Layer 5 of a small transformer language model trained on English Wikipedia (11 layers, counted from 0, width 64). Numbers have three digits each and are written without spaces.
In attention head 0, each number of a token's query or key is one row of weights dot the token's vector x plus its bias. A token spreads its attention over itself and the tokens before it by the softmax of 0.177 times query dot key.
The model reads these tokens: "ment" "s." "\n" "\n" "In" " 197" "4," " at" " the" " age" " of" " 3" "7," " P" "ase" "chn" "ik" " was" " inv" "ited" " by" " a" " general" " from" " the" " S" "ov" "iet" " Min" "ist" "ry" " of"

Query weights of the head. A number n stands for (n - 500) times 0.0013.
q0 (bias -0.954): 662514431335542618688450964535344492511441602504431281602516492561552633239301603468825588355377446427540200555498535490428467517522438371469604442232644621484239620782525547660435563393449374
q1 (bias 0.686): 401537516536428476434316555484380380580559642649456514567651509351413511558625411581325470501550549309564560457718458670686549590272697563382618509691531416270586418405491327340561306502696423
q2 (bias 0.549): 546631609547520752539540393513380377724464344327509616484505512385532436481627395488354445381489532538466583641645607646428502327649376568368545486545474563207508404320488457398656415494695599
q3 (bias -0.224): 662550433377442461417556518680441566610399414511420356480706533607504451240415437479387568493364688414530480751474457486354475459462410559572404552553366652668429446606419552541472632574500440
q4 (bias 0.341): 387413567399678459478566578294593604640428487363509717634391461391396470465368550539569421473567511560534618465662484770409623588411495576422314373525523577385596474290392553473362486499610617
q5 (bias -1.033): 563492612313684402516327656494541634417529502596522211573686490629576279485453623364708606392392578424496361500007516385627377614668233368379549477461584593680443634803519479718400607451283450
q6 (bias 0.214): 344452388487638592454373559617666415371519526416377422554608601585451340525618463383543301530478503534608474588397452509655677679591452468549458601570553570480473378485477477287539403552447536
q7 (bias 0.512): 399419741508521512417478392397525428693500440381555613557522421504631528694445448524457327589620436661684585622810395313515455422540432711440570480465415583291612495280375512389339506568551446
q8 (bias -0.340): 474635629601513439544511429371542560440603511557484350598664634195453449396659496624417345419608435371513402583396551598321436534561370674540542423466518427518487433676559631465492627340443531
q9 (bias 0.572): 379446385534552508428643317461379571648545464513524577453461382448635566375622439482473452594539563378513497598530615381531626349529633535514370506498784461500481432286507502584463363542452829
q10 (bias 0.537): 513692584515433683372571382545544577449546380364487620305501314333376438514530454329366555601523506425567557587594578564581515623457522574417413503627601451549535374499590411495477401642444494
q11 (bias 0.367): 433329536395503522562422499578473615531648468563452427482454578345405436390398575503545559452522578519614658422754335509495350523595416571533493592640470625345450495446506463302458541611649367
q12 (bias -0.047): 446584616581597434446543402471623354603709391534537428478525578511596422501521415493534530361436472414494478596714349704513513440466448471635428511485601368636444583430348360386520457557434639
q13 (bias 0.311): 412379478480412424383309571459569435546557618409519610455552511384511593584593464546567576418399633596488378645448643527511311350419507507562361724352505460592629586542531486626551508440380452
q14 (bias 0.293): 410435517638373530311374479417526605238531520556486638622537626322473469330387668527480398544595611585548432458492568557803527538512503573514422634519332579641746360455475437317395401478453536
q15 (bias 0.202): 598608520659473696612532426375366633563576578403548523397457736248548433460561386412387495427555512413550477634519407490536479514367541604562699392602609447439424369371430455520610258718317525
q16 (bias 0.432): 597517585477414588439461438370487516474581536491536633506448644392415313724579448522382378456518351453593437508630519506664607567540559538410628635598536440670400579488369382256489322356533528
q17 (bias -0.266): 438396369595646500464542501527522518478355541415486471324489669632353439592463339486407558551650623431562590467629506496551337645622518400417615637394381631376585490353567299583377480503555626
q18 (bias -0.335): 355278685541440493505341383698479630405552528410341633569496690545594304555475497721497458498319401532551535392508474465314608440424546471371379652490428489631722421627649572389596493609467389
q19 (bias 0.288): 539579427582350407444532288508549418601535478511601556476496546411455463634348466691423368572474560512486524415525465645512489650565406451588461516551502662421553573507530515383553257566324529
q20 (bias -0.537): 576294440331492452499656687396555338609438547468517448468449570529501706402496639407378439608363552476358416521307419577459619600553302548548673452338588597587499556645649554576464599447419442
q21 (bias -0.540): 619534244346628424615495348466543437625574578593509628531503446555553693399470470530662697668503418516446578638237689535454395555409389324601462350497645490539514394601490330509349643303396378
q22 (bias -0.463): 565477507641497600502597391687457433384556596488575493656476475543518447588439566489519450592427652361545243532461421484337418646560432423429316668388486547481522659479460567606366419473513491
q23 (bias 0.414): 397572312453463644652599416635430491614540348407474581388474555569452444678562482587404548549560604593360584469600582329577615664500593663430556354307471291364531573414200398466549481534520533
q24 (bias -0.739): 653426474436521455631374507630478509381501600412546218706476500504617754520367423459829509681401541311247424377256663486623588451536443358558485495395464577741311430783582738476355709334196517
q25 (bias -0.111): 468497672522482550423516382272483389559339390559466442420468610520496530511641572614437443594276602651357581672563616471528496505561647519570552533476548487474568303430529267490436417528597462
q26 (bias -0.448): 386286624463446510680535695522509463583540553623646400431701358671452583643544701457528402412524634452430501282499512440499389484598563436502307525609326551663502363652530444414396461378420332
q27 (bias -0.012): 518595503426413575332505587341661565525644436460448407559546527484543675541514447426541432414589564411565453452510497450362623516494288407622396613529508549417480346723564454647453636475507363
q28 (bias 0.261): 435478473440612558538344543497457512498573601485445337536395296427521457674687551432539533490297477619304397423601589619438422728597365455480457352528470585621544406577524750609371494397658447
q29 (bias -0.475): 507633589308443489521586408392627593453609573418525399419512378529409428409514500619682536602465408394470478293460360552698504485571278461649499534340261678682601680432425518615613521546554340
q30 (bias 0.155): 410355356520366489692456399514468420416574498607556450483505507556473497628489565627423505510593445488532371540426644446475585425453401317603461419606485636779349434670536423521295595710530446
q31 (bias 0.082): 568588349610459385535482585470528237427484473575619472505371472318469597531467686498544632588333543401581555495468540366634567532495416581555482447552423476550527314617520510379656371393423671

Key weights of the head. A number n stands for (n - 500) times 0.0012.
k0 (bias -0.373): 640617728191586438337475551268465528608458467347501449706553471303608413481638454284233232440544497528481628532561382590499405370526091452670662307372792644348552638352523488802608589765666576
k1 (bias 0.346): 604412366654515624677572430738304512370547489628660582442327559477654491325276524476371656403600707350373521468381481382607535476619598600433536518456589382490570372599437546562632279475218442
k2 (bias 0.253): 247522414494191459581545423647510502495382363570493682446310444517346497642597514340504691434546541493375616541605384368463605625301765406568539520550667319369577590529438432533554356658710656
k3 (bias -0.427): 376395709456580667444584676497640503498498615432527484585239257516407602699546552585466473280502418583580483475499391392547439353555404475496590548601458575504557479563482476627360426575542339
k4 (bias 0.294): 455368373465460465519500306672134422433307300499622514505588629624517489804568676519454543567535460439517584407600556390390558515403552401321421522475499612632595625383545414446659333479850543
k5 (bias -0.400): 406687566348400519253764501124558711639452473474399308593539401431485577403752359476555308420615320630670438363544441675491493356530195759676653362529446778497378442241493773472446654588631567
k6 (bias 0.362): 575658405658353565539606394523365501403517653468520504547357338368457429569341451448442624531672542520560548381639505410399409192382556568536448535556496539594501657655575603416478655471313614
k7 (bias 0.107): 500323190588529514444576185659517593378499424386390427418578401507260404616452500451557518435567776426342628437628505587456675532428754503611394624581436505706504456574450390415563462538795578
k8 (bias -0.133): 486695581376450389422476465542645467592657461521632551361524403340535495568412569510540496348750410474549512571502397409563506431477558713349591606497466557300263376333430473277625347638841648
k9 (bias 0.277): 583508362527363442454418543876431489475597410534513465645614463413568356562317550637486715587317525698558475430586630423583400582400636379551697404581519397551371640522305318526566438347468281
k10 (bias 0.274): 351435476536538380502530375589421409440458509716462534537562568486531624709380289741488440498525711544513519475352402366607527400476712438645473540618312390494488478488353559556469580466501462
k11 (bias 0.223): 631345435580581662407543463516445448467199655418455433454560357653662317627514508405349614375570408459583562557501451440394631481592697490485444556534490350610576438498495451591669346431540545
k12 (bias 0.122): 503585411612550564457348561566421602552496523460514544550375563463303403548525597501299344485423623633554555417537631384373429581559595598374564437466449346297596518612473649483543441419665483
k13 (bias -0.141): 500731374658730478675455490532524408256545577495453472747402558480486560348536484518583367602283282390543546323407521314529595655607394462568659352496552497666476527621425357541428561490551394
k14 (bias 0.231): 611765523611713566624494391481380482357535498461612477427581434549406388567472403649474744471446294363526525494331468510436469405442503491531288571597481492730424436626474583471528637507398138
k15 (bias 0.256): 535392503477614551508572599742409345544524428630534559602478403437428487332469249521452686496370568374547525596559362447418640390550685507513567460531555292333426669360499632469793436312539511
k16 (bias 0.285): 529633418877462555592495514548412608383539497634596591497537402442462519405431399534494478406585693349292509493379546511552568411350654535415420307474470293428604430473747497404615609520434486
k17 (bias -0.005): 616475435540403548547818288435542499504365612534541523407389598483559554400557700608418340617359537475486476543458404622500491470455578518550351559557515385507556557559667404407561397404408409
k18 (bias 0.026): 670500329592498387585521541457513450337466841572566323536484373576406478493800446569648614476604329391478509549399657463419462556669345383613407557301450394560521597608408492420489608618293491
k19 (bias 0.172): 607515519482554519575439609559346549335400544417454658500398599565401625359688501372579601514513472513440474510406574341520502562368842591418614530424388330713525564485545590360496496406383379
k20 (bias -0.239): 456544733400533490599546534313371771500351446358302621596365503515531499532581338482704445585527470569636483570538558662472411358531372382474573349433478592334486639307436241575626502581846512
k21 (bias -0.265): 478539748375370404610593832575432493598473529494427337477569559630547485394634681510522375569417339698372351123459416508318390427756502425479596424458547572590359526378401672740378592423599566
k22 (bias -0.088): 538585362376620359502623613321593480554339469476482491479431616494355611376614580612507469363493498627377657565334546560576265443399340465408763549610513496525526478702562456454620668392409371
k23 (bias 0.331): 646326413455394456585362670556350454548527842638480537456513430536391661351328496584510524525246555453514510521450585520446554489398722264512509509609502586557578277610751436380541477437239622
k24 (bias -0.317): 488646697296523341405384612045566662553580565577500395279507329219582487481538366524643370632557363681542246481331529556296446627570323584508712488312637665675498694442555508738502632551506385
k25 (bias 0.177): 465440348580311433554567502606362545677516588297425590549363563681495460401502462647367540587545478373610448476435453593309539502513524436628370572568452237428455651634357462494594560728670431
k26 (bias -0.266): 679430423533630388593521534480530669522511527528329258552520634763526210490418478625633407493681426299619354600366483499406574485468444471480740692522522391471722421480570585520268598519195469
k27 (bias -0.297): 469449536324350475704394326404603455424620481333388506441558444286485319596529527613505416449489510477621638610543497415513493341550433825521618452569343504530388544424485572572479594634852575
k28 (bias 0.023): 495544360370371427359510541419534296440180347425584485591441472467603699438350642470517464622523320531636600519428534578307566510501555603536502724430587668317659533381451434679459595644657649
k29 (bias -0.421): 412469481535616532346473387249614442377367524370364545355712507543416451572638214603343425713421300766451502482663600380638480539475451901497448522490452665328732409459472538416328603697860468
k30 (bias 0.143): 597657567428529438510303609446689564601485423628333270419474242648653673489361664396588382462348588544492498459563526573546327346641394566443318617454549309487582491628500636480494633609452360
k31 (bias 0.133): 552586544268575637682461548496544590683542642501512585547582673483517493569374334592549492402479383497381428418219632472307506529451497537487524598288521510649449488476571597562335524474262467

The vector x that enters this layer's attention at each token. A number n stands for (n - 500) times 0.007.
0 "ment": 574535736241402584397520597189576657499512391420426485674494282304517527379639461527528233471552287605611118649447541645568685266454293552454772410491766574687500655288459558629343593609656507
1 "s.": 567565679203406508182335578269450635590654231473539464629538234377670539422577494593573294441628398753650222696373478524475575469560269499456622204617579589563445610385401624622381769637646571
2 "\n": 404788635177337503309436620209604663572498233398496524691542299278761472505426369389646530457473463680698504469392488396624433335567204607571613295445544675605548334397490645654499738694570580
3 "\n": 407822614201343433311487664260644638567531249384453555694513360240769488501460347330609523462444490695722544415388453466649382340580203600508622251419554629518563375389542657610596686691581579
4 "In": 458677586319523517363631496211326568633715354542359395572454430277804439346661504541503377380652292622508397521389426585280336423550238670705587529666798636380467452258481756558580390525663717
5 " 197": 572852672442450287226619696164395581475444536509488269543517392292620607659634305316493534373579390531549437553537370666382552294750266625520605327604601686539546582287312390544638659416632668
6 "4,": 350780658302471611248327606427366607468483373554642339507474309394598462495561262421409240440521447560698591679347659593529479453607208721573702262560703719528276401372312550679541623580684656
7 " at": 398778582282637440390465591286617701472694303619330427752618355256559503430555263359277279580650172553615581447461600592454435403438294615738543363693719522463494538320533589496559381611704623
8 " the": 425827501373474486389331546194502725427655396414387457661421511397748496320501235575440498376639307770671496372564595712433491334539389583522508440574707737507468518087502425494421502675792536
9 " age": 625770732318616475378476422267380656424559252306490573435525427344640345433567341499347213637758078519576501637458591614562567380480252673494666516585373540391682754472560361490634618560641543
10 " of": 289806613431565588272462444267511608316624345475304331541615308372663427400610398442472229526712221751666536500376574490579544507253437725721637355563604671485381697306477586456464519642628684
11 " 3": 429707474521780358370407477268686463489402433567671532445527392303409470668655453312414419496816356655564361495516586706450482421523299788425580407350409629415295550265285626730421827504768496
12 "7,": 336821608369512537226312480434363627458440407551603323458448329487563363573616276445451198574572439570688595658319627551590500515620215664580565287579541785503284376377345536608638638517812719
13 " P": 325674701465408301265380454378752549766496767352406555560369523190366554594573422478455323566601220623638678377551582741460423585440404620450531357501669584479444269196353558626576518660759560
14 "ase": 430359665353589415530488406164535639509574241375477542603461434331429653443651303523419229572617363656572571586402511756442675362603149581463382385463756522426502827484575392585460402706821662
15 "chn": 495440750283569573394641462209489752580683317285289525346566469489361373570589377449604411677648422499612293470687384581468660467520048596485565505397685609476534267487480464702622454510867519
16 "ik": 497482853579660509196607529370532667521476421358470490493640245535493448500446465459449450500322462519459290420672600542633396324415089605601690478419676790435333601441323404590539460644957534
17 " was": 460681640399487627411384395261498497392613335556377311479661343338724425327658309546297376532737450428590513438710559460484534467493418581448587241696508756361273558506505452729386464863877594
18 " inv": 412543569403510555202651533307591570626463486578179424399652265198601324487619562505336224483713534657684643518621456409506369460674353537382504574312565679576526595172434547395680511698806648
19 "ited": 605457630247526556303287573305607784501462311604394444531496321350557522682716355443406387329555312465473527574590435624523735296542340743539426455535688547601264671328451508615507229795811602
20 " by": 378664574383571523262362466257463605321622260528468320725668225299624360542541345546458415397562329631665669605549584456620475327491457728668408343628704492517487467222489620659442347707849632
21 " a": 387627536376555454435270404236460578492773335402417484670392566430751347503696288537405606436756405523642612333595547621559568302604474643482527372497422703458413494096502575496423323807863515
22 " general": 522635733470322464298478332203371747188551221307380445517507404324538459655728530471628411434679322517530638611660556584614506519563383641465554495370534532451662618336335651678376306729843470
23 " from": 232702616446608541296490402314637547312667269568349385562633265378681307513461358521423422498710268650575613596573564421560530263432409657660473454725734594368398523278515565537426362660891614
24 " the": 367762438442480464389350417274488708376618332425413468599420507447689453430461245567439540403661346769663573402634602668435534390466454607502433471596654754463498518058477402412458433722976559
25 " S": 278553588554497626388590275436605436788375545312543674617349380241549303630522423540552466447642353761528613394637569681383308656553207728528417338384591623454453388129509509501521519710818516
26 "ov": 477629846514555408409669431186627687602494560283421563458391350395444484577679576372407596574428338561643531434549342609607413500601572431390406324479543757194360446408188337485601547660860793
27 "iet": 451444673466532460340529277162411631483388312214389542574700364472435565521679568606480363598386338689404466490682533788621445337402463560434489618379677634441271531430284620665658410697926604
28 " Min": 261610646403450488405560343372589476634460362307512440485232424423450488580558454460684432673668445497711227340926582701486474509459523602446552430392563788398679580285388511464342344680914434
29 "ist": 425533547434407532280564601267510693459481350289549356382768253494424746595480489405501441514505402720550479616934415607430645558397402779452623499217548637290475422523434363600318329643805615
30 "ry": 473305599338467629166478426334446502258406258394779556539709327479345530540596530491464296418524336554491417573702586709677722230459412665558587447497574651350419621302465592703505499730863503
31 " of": 233590491471598655242491418390508589310471230471345318577599308502712488415532498469325354502569312809641591564605623505496655453336475667672568312633665627468368522291466555528457252642945627

Token 12 "7,".
Which token does it look at most? 10 " of"

Token 24 " the".
Which token does it look at most, and with what share of its attention? 23 " from", with about 40%

Token 18 " inv".
Which token does it look at most? 17 " was"

Token 11 " 3".
Which two tokens does it look at most, in order? 10 " of", 8 " the"

Token 7 " at".
Which two tokens does it look at most, in order? 6 "4,", 7 " at"

Token 15 "chn".
Which token does it look at most? 12 "7,"

Token 23 " from".
Which token does it look at most, and with what share of its attention? 23 " from", with about 60%

Token 8 " the".
Which token does it look at most? 6 "4,"

Token 30 "ry".
Which token does it look at most? 30 "ry"

Token 6 "4,".
Which token does it look at most? 6 "4,"

Token 28 " Min".
Which token does it look at most? 27 "iet"

Token 27 "iet".
Which token does it look at most? 24 " the"

Token 26 "ov".
Which token does it look at most? 24 " the"

Token 16 "ik".
Which token does it look at most? 16 "ik"

Token 20 " by".
Which token does it look at most? 20 " by"

Token 25 " S".
Which token does it look at most, and with what share of its attention? 24 " the", with about 60%

Token 13 " P".
Which token does it look at most? 12 "7,"

Token 14 "ase".
Which token does it look at most, and with what share of its attention? 12 "7,", with about 50%

Token 31 " of".
Which token does it look at most, and with what share of its attention? 31 " of", with about 70%

Token 21 " a".
Which token does it look at most, and with what share of its attention? 20 " by", with about 70%

Token 22 " general".
Which token does it look at most? 20 " by"